Layer 2 of a small transformer language model trained on English Wikipedia (9 layers, counted from 0, width 96). Numbers have three digits each and are written without spaces.
A neuron's activation on a vector x is SiLU(gate . x) times (in . x), where the dot is the dot product.

Input weights of the MLP neurons that the questions are about. A number n stands for (n - 500) times 0.0013.
n3 gate: 366390627752535296503482459245713674301430703462581759368522404706372481722346613658456427584287535336055372733504474655373634659315788498495600485433632484593346267444500255546343370360461644323608612509315524578521525303563547476491380557771642584519411404452454476348596460429406412463
n6 gate: 433362682468481720604751328477675820389289483411575577414475269460660504326515542501715509643607292408276610581581789577679369597535463372283240405426464277591633416537447483681559618590475694385448670539448689484441580405483663585573605250712230681777321520559276632554631615546592410485
n10 gate: 697676709519545483619678568515445445690680386404588569503572376447425656736355493588327447450256442510597337250178671540500390299507581590546523458257613414180448527589519573363533515323623519389625495399544492534496494522537332371540713576599713392437418392244572491446223627632395286465
n12 gate: 463630718481521307514582251674540330402611585594171346504468806402729411570569725673536396377498538540768521327177619490370316325511494609746365598419697525566275713336470430352471321671710465115299582657602697472447544424606778293616519514437353523592771623718382618628584411523404569378
n14 gate: 514513601467296179510483651615542409560701692546646436587664533447339543570599286324248584715770646612683614424630332707563588329670560570511443816589454528529457494543398541513566624425390351619484233432520406483591551376453596421497351703388252432542558568527365165483379439513168416300
n16 gate: 325794710588139671505472725748502425281704648442561474598439379566521359629441478411437619390429565835503502620382621569591597529331483553453587482517645741470554429427532472655352696444452378574409478506511642353429497562762541560466681264559284250551556583515580240579459488486632520560
n22 gate: 446434297427541440568233691224368430495649659344604627572367776457550378485434270715681713390613337434678298438425489407416307514342656386543457467274508668665608487594514173533355259419428512461530587429582659545520547491610321358808597421364304558828611480584448370482696708437405426721
n23 gate: 359427697413499564674549673373694393572495394309664620694469395427447595461385528444585466537533478617510600254558756716462370392451731359548730498610345605490436599696492689701653501358332480511341582226382836583404518522634908516470525631600401790651418587464333837571403581364467478706
n27 gate: 265506500417674602865490583427433380488296675548569482464529386536411384507525435238720661570356519441522556616557365434664524774415617373579344438439349441321525291754556339470514286513461734614316649530505684647501419397620292550297376189578340506384542638668370681454513749381562635611
n28 gate: 604428589509542672493316500617524585574570644275456311534429577517431605622433493748733343524363312606435513619655534450828212455347693565387511351506503682603468514635470582586512193502626504238384568486474499274408672779571833478342569524438396442572412642634690521551486411617685459660
n45 gate: 496535385500438722491553417418509547625465541479466445681362452571552431503477315716341754760475428563450420478445260488601381717616490755336497478707518629287531464664589647531451498443610466447340340510553797502598564487626250492346690435450692734243393620354729564311578576612363795639
n49 gate: 521503685390672528288551322393376482437356518495439488516497346625612254696583192752556632371602655489508391747528427427213384656385456265771463762598497275374443596423482434670525578594651452541380776534623372307263487360298431489472455556707592451824497501695514739619536521531886339544
n50 gate: 389791440343423460385478556654406408661373443462451488506344613316580567280375551577392549206364456577812725330634537432328496480565733381563234408554566596773321451328649457609603442493690561581347746390416772326575418531607493466549652544479414584521360657469350175739864728475437631506
n58 gate: 537674537490421450493419328387531529660716426398561445684585706306623530258375486445303520422512299413666612618496413747397490437575373737405339338209473521364148724544542370468662566483746375406585491509510782541493729735298379617482673557704408532467525417227255417595492281485588352554
n69 gate: 613513400486387473443647240507513326615463509529351341599511714554666382449182578582377536566651434317516413577845448603574377553533526767696428593357743428622559630334652190553682416697465595467426673372558567585425604583377574322366381412259430606493511443482394508799465610371564464634
n77 gate: 318615605643726614543524235590176648572686574409507557429517313177569237518312473544516457443619381454456429677485554508401492556499537340422443376227395446345464609621497803572437512346772596430526734422573551492528622305300498590446618445438495507333590557423442418612396540514666494433
n82 gate: 371392547352729376523557567461818521533439453590522376677322283433294513441563430483446486357413512435676463441602278444502601561648571438603563357609687413564364643673641457273525266476386330267529551405491697370365544490381613541522516529481260388527306645408585461544501367705528466440
n83 gate: 411458558490547450445527421157273468516532378490642443435584373348617439392472695406473510449426806341331643389441741420433808469540724644438659585505791375674529629278316610550719625472725501351429577513534509508656572229510358404510266403209383698571390360764478411518650808301469737444
n84 gate: 480453555589547554745559813525566567288840360566382709479395493438440411657566188406604655690444402283555551546415457502566622569444362581604405486634429511479298489581773579520444142636569645526452434466601433310548524582537388513580503293439734546528529402419278793645600132560693266434
n88 gate: 621558536519520468400570522611323432562527667562873419429540703567656443563481373612460532538427321469294354524366555214661389341738485785167571543350467468436442512375660659811498621527522516477661611660702409583700491356377443303360517295404742674470508463345479461621247480363326384256
n94 gate: 176552566455518491784435308566738271339716382738493530621528551353804588388520387420499615686592501435570470303560476312661277391464633137457436524447308647425523383590273722451704501358515372388704768364442326549575528747373307671276579334400661495496424389430559697643467483584434698423
n99 gate: 510263578673544549520759518647475547583336577389402608476420535452422790571346525303438523489308519547461511359540570497293611631523667507487730422295521397323528373376344589240733479371780385452489537505591679518639312543656453299614512543486764616495441281519302286511395700731673442522
n101 gate: 314549481477270313502230372420349503540461550731473381662344545471700487492322446663750686218543503558301233549426444446447454548367543607610433238541671530852227667485625591596523507376571453582420302392621461497584435491462523604483564485113322374335487472655608423705663375413638446497
n102 gate: 441552533596604301183249339407554531591211450445471472247547598475314624723385228413642611523432664550449593654417350390446599530322377530501269551584431705499414456462236569609412460573613502401397439482343433579781518330460424511679663468376466537214919664507573598434740594493414499574
n110 gate: 140300425480616397344603456590541565432630442567301527412359382467562554501360439378649570455351620514553671598492304515502414520575688361528223639522534758490260299351605682407663243686403552580472525337347192700452408594524301470474442433462626449231274343625557460455656463614382443520
n111 gate: 552627324632483579391314683414582526245694440534251312587477378171746445387296564378689694548544499713683671577657471511478432510774444519725556539481675819604301430488389453662499562468744688571391719286487676620705592761586641480732615304596535472379422211521397503493621467573651346534
n119 gate: 653702366476405544363573645510715506539566561550517363273538301475412459492535679589590357351621496210564545573653657366673394446401448686487352466539438285310592482441432564585383405433583541670385605546264531504497449459011418587552343656604611453554501336507384703623920352566554563534
n124 gate: 224525609648451576533743514627925501557270490453244269593350333298329422461658461483543687516499283694510435544772487397510657584638479461372612459550427360409741722609663576530376487442372564475698518646649697392436224430390403576581518412525599577218361530418696537446533374291631573341
n126 gate: 503346599502446487525535484730618417576358585609512768338626450323548551444384526564463360521619341316497419606453547682447355407410379364419599396625604631421180394587487213482476698603687520582485454750856604236448646221254704372455593346506525555412366604321442469730342610605623437421
n127 gate: 605628598503322540484561285562245399618652561462521532531527624502303679224568532722538519574582589436510528431470575528272409592556690499654734937545512332410515569384308289326444355464425482479471615526406342386364309611353512596579475538418352574419561465475551415453629436625725612335
n3 in: 561464614464684306335441362320367467562690477636580645395506507577542204545627464633366537484355521550327470719616551256134328519337552524268441554389535486257463441654677399672469574654408637416519775867562327618589701450425604643468585390732605466561528275434526510393369237426372417572
n6 in: 394640490509572453226466311560422538505405417448601538557354717512641198290332532497671536520355439606359704611488507674416750827552468522577392404414814500484310588767618575532650600257735419589358674479619539593698426375610334468523337818449414484496375353561388528447222635445565623488
n10 in: 446402715668646632461507352602611614466651533445449462360484673433548453537299543550499502567145614404389465705376782475579539506481564602589640324364539560539417577389520512266639497215377452366575502360378563204487534576490560211293676605619685376512250362231539410415549475267616504492
n12 in: 743565466624538444485320515305563502218626381540492588551382363621558596645565746506687535661483595387487425544494502530476358680262301420471527593334425661541526327541573541419334345547351543434495519405578336863370480611447422623457307540445359378801351421378495552285531486391238414534
n14 in: 520375754463467483326341672547524535404494480479533485533463428576551494622640652374650488259365475330603255573820273720517452573281557307569600476452659354600656563341429716516518439458539413462419341496420507332692464516322420654563424563648704378511590385384459788408589510702650417737
n16 in: 339528444405581575357374733296585695518561513343774538424251395570364617465524507164537470606697592423581411377617412619556618356740531342704322678502413536496459418622379317388300451661531464775333419609396701232498611497682376571599620438357458339587462538520538352502635607548462512723
n22 in: 510710716541571470733437709449598330498490580761597767592521621677576478684511493524349376545413546545560423537528351327303324435386623391852560516686370539493425253338752433374568574347654294421470545626789376215663613591416368568443643620382606522331461613486259440724374176538367413509
n23 in: 578670214435376306484511682571385302587621563672543762453631497334442724341409573489202532710685554430517516508448536360268679483394268523511431560528448772591619482380585557549585529464314680307660422490432377485439504513544372562813600340643376376323516609561466480477452340330515655416
n27 in: 345469529430724721520395523415436644506547476478557451678339377421592517477839421375358595457481616485475440583350549649567410275481370544618527546462376579308674628668510468330543477686401556420534405390468452481436532677630340567619880650726384571518551431460679728454504482428504427722
n28 in: 513604532500420656360504399701617473671608464504452502438471332412401394170549573521394744515701673624312527351372520361438495277600538504336577676552645278496527527642442588545548418760425411599514528505611654554509459501460498252466520580561422438443305665295503769714374301522516654301
n45 in: 583633753623408470431595418581632462427378444513603648545457329205391743415594385214463591583349569409451245597384380449635767622575486389416474502689468489241549477508579371555555474283676437548486453435558601389452605422491456492368503696621420793502485681571456348425400480600446628624
n49 in: 422535641810399638551248400461777452597565635364657566542389502663373485398372474428676474612679551606531483674405492438474325375483720748467635349292465301525267570303583376406560646216615475378461433552423504340541557440412737438539557526558517134476569706615268520623469325580438275484
n50 in: 511426614469474378486356541675354299551761566478688568519747530558372383347490537548483649354581379467444558404481501601334463661503514433571658489403741392398287483603496431598387751417598523810827869422603526203413455459348325561591637617386513497439452432264711425640477537470694369692
n58 in: 477422492627582534531814788687526540783512673385331441269391195442595487598643673510565321512550554624500343620711673417286520515527808360501472565679341371577825420616525765494316585591390604603578487626596553458546201428449574404687690553536257693415244562537484451607628484409643630484
n69 in: 423625422357510532594297490424479531486330337580364338465387340537479598423595561579377477297366517494681339243284443361340455204535456163350313634713371346303643701627413503430350536607758562568548455466574500426398483536453519499279475751769528675594182564485689663427622550630390502521
n77 in: 518368479408556393515449370368670662476459398513550560649332687628472556479952270519349892479496527502461501735556349388455634616516543434625274488507549384425399572607495538589438307563531257593468290522383426555283507528531387636637356594398396582432465519612519720405481599478420571586
n82 in: 616512496673649502682711509356671322367497417399467455528527520530365678451594590451662414470559761588243535409466622521407285699397475537508383607466286763658584392529428682462450426576485699616380513499448283610550371443496539524493374618286365547581603393614492404413646743429446434453
n83 in: 555388455553623689529458514707630700788287658517518413470382420540301403483492505544587454558403488539477385390691375429707581571485309268411406506421400325630488404579535507680285411723523456495349408362318663407290446665587675765600536628707416225340531502434519581525593563500532492480
n84 in: 530460352501566604436470476554590320324784488483377621611470623476676350379601492501513457533583450644671610328538519812661730570107421569613526677336609509475627463578497497440558315624387349417333693693511602562376525722618481674154419751436497618349288438654453535585542451538386604529
n88 in: 358555516452561470640412731386499222400534276385156641485375501413490405392559460615536381387385402493416462580495332447591486650532507138604505281418499381616466588553383288373590394541592627442554310382477467566479708536476648701609569485411484140352529610640464224331504524531503611521
n94 in: 494412538625276461639698708576332448414451512171412500657435365700348600209425381276440418539535159491662299362354299420473860423325403677333662470763551546327348596620558584593559341425276700484528505644665514410453362566826343317644621627669458447320518594398604362569399488385384416501
n99 in: 366625492310702340624673548407458275528338329422307527668479445541662559617654605439627496533501758433606334263548482524592311702448654322515453649495375374373686297332579561452434251397451569536620554427515478421237457418539478478728352288313417424407367572537340481490616662308454603495
n101 in: 616287527349692692663448796506426252621492663514464532434475268365703614449364458458432457378446693584543608511441692663457384449540627606670651581713669677658431679709737592530377587502559483628470668739568669451467509379342668389450507528302665457713477726555446408524469690501688614384
n102 in: 434457616337465382425450503651709650516181363495421626531485578398547357703604427488626540382600392640331571387346465398544438439636449398381641341632689642469497488591301723311837761435596313446367360135503553616416419497427503481370418444492584526723604244444548845598523679423394564582
n110 in: 501456497801434514527485694415422525500272482426426496456525593635509324528464737349502520678370612824405633389530409455644693463542474469442500580497438250524441382251402538479535837243541551649489499401381680272614569298356420218282298659472550328543581482295530413300548822330503523741
n111 in: 449241458375275614598401640398374458436385447431618639350732422638326338713312598640508746465426554689553546417559518573577602518799518736441469473332500500658478535337621585459520842471305432468256496436892579451785799629717452714506751511381554614507483271492785657527346489499502561518
n119 in: 511581521418454662468597522450511634568462614450634326296220543792412490817420651616419328546410528656617464402415791718658507514367517662584291578519434323390570380676600485665584147474343586437534630533375577275532621440164443410530538456519393627731266392553498441673783400535687364664
n124 in: 577594643281577548476457588652533519519552662463602672167526642683502355384547648231583497743519483535596531517336552458534465410644564582700670517619644686503236558593325332206413537248423487592400529599640458566658679356557500233578613455505357463682548559407392317768527476528137532577
n126 in: 625383437627367524567702233584627313520512385657509436452458500553583625530405544475467592433597293505279515424560411766576647501216634487428651529310546359850467518577312256557551439567598641403577698528602479605645248381490492468449788315460774651651234612492580403714534425502272345352
n127 in: 620459427443462645592505513521759506392631352457732377562535529485524546485556554618389492527276201691422474525546515355515534369359577634293499671518551320507536590482526583531460399763647600513628505659807674486307739586489671508452518490672616501552463399230364551613399492834547346694

Each question shows a token from some text and the vector x that enters the MLP there. A number n stands for (n - 500) times 0.0053.

"20": 676473372538632431591413496348648475545507538444483529409589194450653435365610495413578339356238452612417503375579319605369473427531414473290591661601399430627547431294584451378462439397326567584630443501386468580412479513616503727343612516479328743540450506617576350708506635462600588539
Which of these neurons fires most? n82

" ": 656547376636523556524300351597646463486585572587317596378554404578541352520384464323524366462384357606353479434708396526311401556821423444418670554526303412487408552482743537404580328413352474559668533589353320438444544569597540513416456616449427627503536569659497590558434663382341479652
The two highest activations, in order: n110, n119

"le": 595475322515658484716363406508578530515583463501274751289440271574519397629482241477563483376265583593481558425464403459513419622404450474480604465458420311578541485458601396710623559322519498625460333646540526429530240434637394277505592738479281486524437574630440545436375560363419574545
Which of these neurons fires most? n22

"pr": 642582329539606587455466523568531392346713358537512646269523309687478305579655446479510407339317542436403544509719438624513465432498356460271652376413520388493497561465529541496613557286445360703494426590502351458302583528463622498429696476451395618429747511495639488506316531551314560593
Which of these neurons fires most? n88

"ailway": 603665520480505455656409390535528248531482486391433601359509184537408430532598514141571501367352516638476484378479316567466394450488297460446593408523619330594413473550485421533525383375389427558414324791572544385538399659634458393570432595506556597469549534614614466673255555551575447537
Which neuron fires most, and how strongly? n124, at about 0.5

"ign": 614617523344529552480420363541619604496735672418570536356431326428510418474568484266501479568395468456545453411648502581656507492694393568336617368554624280622462403604399438530435515416328449445354397546496487363421552596526456289545555703496415670472639510660557227650154593501387528455
Which neuron fires most, and how strongly? n16, at about 0.82

" |": 577527163412383549483402438315636418431711630602528497338554259588601419549475486471478352454343555584480669517606364433356469592692369462429645431455416398583466443666529593463667310331482461585637269618533356350526496539635448524568564512497438694573548532499491553599450618351534424483
Which three neurons fire most, strongest first? n111, n102, n10

" tr": 715495244542390548606392458525568467389477389413382582356519329519496521539540252411510295311501433608356619453659395748494522565662283276371664433432570423648557502401500514401561461354316510662561412621540453354558548493510718524501674654580522441443552671618529498468483660639528481492
Which of these neurons fires most? n126

"ake": 504673385513603679439331356570453475441667503417432458397411296635578444605529540403718445412442580461337667331675583568366373468555377434437705410368499324543518437523622566514645497457446613779574255581434401453522316594531379440491457756687348656386575460541458454493520614493304503564
Which neuron fires most, and how strongly? n110, at about 0.39

"se": 707564426428705619463390414465595714473565447502359567494445412614626212657446354436578508439331497464489554334629502628392361415517258408342690423504288436627526667558614494605553392545587367548497450695590510563390296575388501472439399715445223466566620447504547377486497494398382515583
Which neuron fires most, and how strongly? n111, at about 0.29

" Th": 608462290413554603456539450491501446581707485459433690453501433606550366626456336406452341280280670658375572418566487557555386380616403675275630476579411436599551527411359370458676389461457463641457467737370351353529790490438443536555566565398462562435612599463382473696392459513500494814
Which three neurons fire most, strongest first? n12, n119, n6

" com": 678538438463574511479337305440509502537633507363351538426578438434481478556586450424470230459561529453481434424675485468439586501589255432256534675600484309637509413616405509297647377300575429501386437702482388217462566696529544282568456578503491570547577676574539489460324474469709550549
Which of these neurons fires most? n28

" Z": 522572320498694716409306334575558509546685473518498472369454355524594453593564565447440493346417456504350536539511384614415299560607306519336695275552336270658503521384383587450507407355301308721572396570515554491503662301702585515584631637472395535522591507635405541407441539502589477587
Which neuron fires most, and how strongly? n94, at about 0.42

" s": 537602240249520532575335333486660387478559525556431580446470383640524507644507359347364284295401277664302507479594509597448506500722208534335576408365441251575463403408585617360480356447410494596452479545520550501565585561477659430605515559551477640515528469432487671429528482479473539612
Which of these neurons fires most? n119

" pre": 637451434461499511633413427539626591494468504404272642281591373622538441506589303418667335393433579572397469423681554372487457444602177387376558431453304297516540726370323536452543392324455320722468523770467579363457350386546629423490509565483387525414615565380479369523494619597528497531
Which of these neurons fires most? n124

"op": 493555482685546640676403386336577405576729530618556607338404402524570425597698416413545409614471558510539444421587342634582617313657303306398510346377370306571593479350527464508667464339375571508479303746456545314374657717554408406497358556542409678413596358499497582552375483480454439345
The two highest activations, in order: n84, n101

"ched": 639461389602588546745351358521589491575845662669330592383475326459551388463558267312601566455338524557487472467422441503243414448540425387359670398351531510644366436595412499518523435211477501722587263705531498566272477538474408579597342546510504596545587591556464538565405621401394528540
The two highest activations, in order: n77, n119

" dis": 541516258514484560559301366690596533509574539315366492196493434548504476522523557407391416474494469460436365544667465553352501489605166432386565638539439307572524561397485587415532535292566671527415371684438496524472618552572636391363513689413372482370498634692494522701350457590597672570
Which neuron fires most, and how strongly? n28, at about 0.71

" with": 569453272431305541528407293408579327530802646511331533354582219415586393657483347514582446364357424611435462485563463555496438551654306451503533475502487410608517525552480553606633323297509399680557211582486471452496508496658537526496369531640439604349594601539500375482533516407503490581
Which neuron fires most, and how strongly? n45, at about 0.24

" it": 585480333474456637880435342419489366636611647455220612366450372565573327537674628428402499459418456664388537509551453553353381438532263360409628490454465326615532414437503439473688308277393567550544484548373431368571451466390536489476592628470331531448709520674591558516473546530542526641
The two highest activations, in order: n27, n16

" c": 522580214518661470505295400454635419529460473489384592403506387542502480499383306267254355294333331511315414430738505523403420560711280287455688544528421386469491545534383521526611412239294537509423304568519524349535576500493590467435474504460515465490661459515443479596409496431561508482
Which of these neurons fires most? n12

" success": 632608431391537490583429437464413527688608483399339575245563296384597349536687449455532533309366441575387446471561286448430485533580337271373570390468546351574538532497439412573414455203516557630461281418333384495462403559601504357680459677489358752476631644531476482694517597533488588712
Which of these neurons fires most? n77

" st": 519687270406542516484430397540549507606485409540548563332520395411551274672541474266233490385388450660414503478652482529546271645616194379396692391426544368529451334452433493558563386337507577635401332558454466397666611696481574457598494734417487414538526570636477616544415526503611495548
Which neuron fires most, and how strongly? n111, at about 0.4

"|---|---|---|---": 682467326536558544448341412493538386489488826510480409321533393436599360469577458392577360366489636684449574415594587471455563626631116475483704478406571416472444409432642386526672473369401552369554457403373473313352581584670476388447616529515413584528653573529520577528501542611556404592
The two highest activations, in order: n49, n111

" r": 564589368579418604513412432412595444556617523503439657312604365566490474438552385330472412294234371554432530295712394681436404628639318354399594418267499441637596377371463571457500414331294503605391551778505511374454700504548627545391610713451585508463625633537428554502492532511420560631
Which neuron fires most, and how strongly? n102, at about 0.17

"com": 634451383520698397543424428499557358572717345566281445251475362480429450447507528424519307669490554532399378395711360570433603381536208234272466477573405443487455564510430509549586436218573404506401340646559460438385507628551453435568452573451322675490448544636677330592400486497582628389
Which of these neurons fires most? n94

"s": 641482329438645558484374306349650309423573370832319560392421355611518230633512485506490479467280486751359546407576448634496432546531385560413613369340389408522465390442488558546592568394591519569636256408437546429331492420523557569641447530522330572502625426501479461405407607375567552632
Which of these neurons fires most? n94

"on": 712489367456611482535328385448607324577696240718377586417431272657569502475574329518485343398422666547282531336506449519468484470538401487585521417440557541488552371511554509386585436330432487596576501738331364399417166547566562336651424470543420676406603468658564375622480615441458523471
Which neuron fires most, and how strongly? n111, at about 0.47

"an": 577477341325531363638367379664674545561584504538433527438374275508499447621504337445492290427350423569348518419584378523458461581657460575552504432444583307539615453431538548468543477382473376485562220632494313418536322471618442344705499638636209579438622501489687389669252619605378416560
The two highest activations, in order: n14, n84

" Pl": 665548260455576514554458431707497464522589498467539731498459475609557455367576389419588350238308569568417636436587434626419746620804319438519598502563614348513555353490379417467530480306366367659363350588510449334482602623518429480609565589504407538408476558591474671450469686646519530659
Which neuron fires most, and how strongly? n3, at about 0.45

"!": 767543345575553462582434353333526341586701451516309545377511263636602371667625566406643438342293749590394585545496418501365415342579396464498609512516555411549649438492589440503562314292497381676593304656416422451524555519405512431595532735555308628483519580500549640454456553449510600505
Which of these neurons fires most? n94

"qu": 681397375505627621574544523565662461419628318663384484438460338568499377699518392397489654382270594503561353457581359441466672441639386329269580402468408548556435377350660558384482410168359559536480679750448440501507332637594506490564502533521332632613701493591508503549455617420661469572
The two highest activations, in order: n99, n82

" P": 648506244518462563486281358696615465492636377540526404529473437729578497527497424309499333225321563578258524381552384613458504559801356436219666468578484383520464378468433435441537413392360469512499358604484432386395502472681549399553509498375467588615587594539375508502431571573528399527
Which of these neurons fires most? n58

" C": 545490200527564511444344379544537410574561371613553525399439324564513456445387427325389355339374475503197498393664402517425369535710342372330739466548291397451493526521343445490623398281247430556500343617480496433337563516598539559516491511412497479489685492539403521561432538605600529520
Which of these neurons fires most? n84

"d": 616563370540674590524487340495688471432713421694520491380432355490648452565519462272432451521475586506472509459776332649550448582549440464406556136496287463596382486374393481688509485329391546720521364461624458347380582566520444424500598545549398498629611479672692319553348709433430397444
Which three neurons fire most, strongest first? n16, n126, n102

" T": 560662241381615620581341340581655516554600502536437605521457366643681500582494424294382368440294529480314594575574477577462393492642371543118647431648354407577504392488415442422562407382188445564501443575392446385582565525570543499576538665520523534438566645615487497559508605544529352648
Which of these neurons fires most? n50

" An": 531469174509460578598319390610492502570599344610460600431358348613648412577559418422505314398297417474222499412466486515497340573589400546336491461509530280666595636569468612423628311328343364516559386634453431327541433434578530369639472560486348589440616481501493536532403617518597501591
Which of these neurons fires most? n16

".": 643501158376423610453191440356639401367565609577412470421586382660585578571505469489569468369275524516474548481505494414379507422623384341611522488516456395491542429522538535596540323255513431598621299533588437475586621577499462312459487579766366576381603644569428529581324733492480559576
Which neuron fires most, and how strongly? n22, at about 0.47

" his": 572478272426457601666443426538617427469597482544333547481563304500471439484552518440530558492389556679432618447655479589446369539617233413383532575488597401604430438561513478480613228342516212680643261499348565398572504496539499414645511415450461675490670674627464385546445623534648469674
The two highest activations, in order: n3, n99

"er": 677435462380477453539384383469612399486919319593359623271427271660582392585442342455426491469409489547465581300467398566442430436601392443432643478446490322487510487517599579508693529276490483606531185660357526408412432557549472322607718422483476618489520601656560475494441449466439551560
Which three neurons fire most, strongest first? n10, n6, n84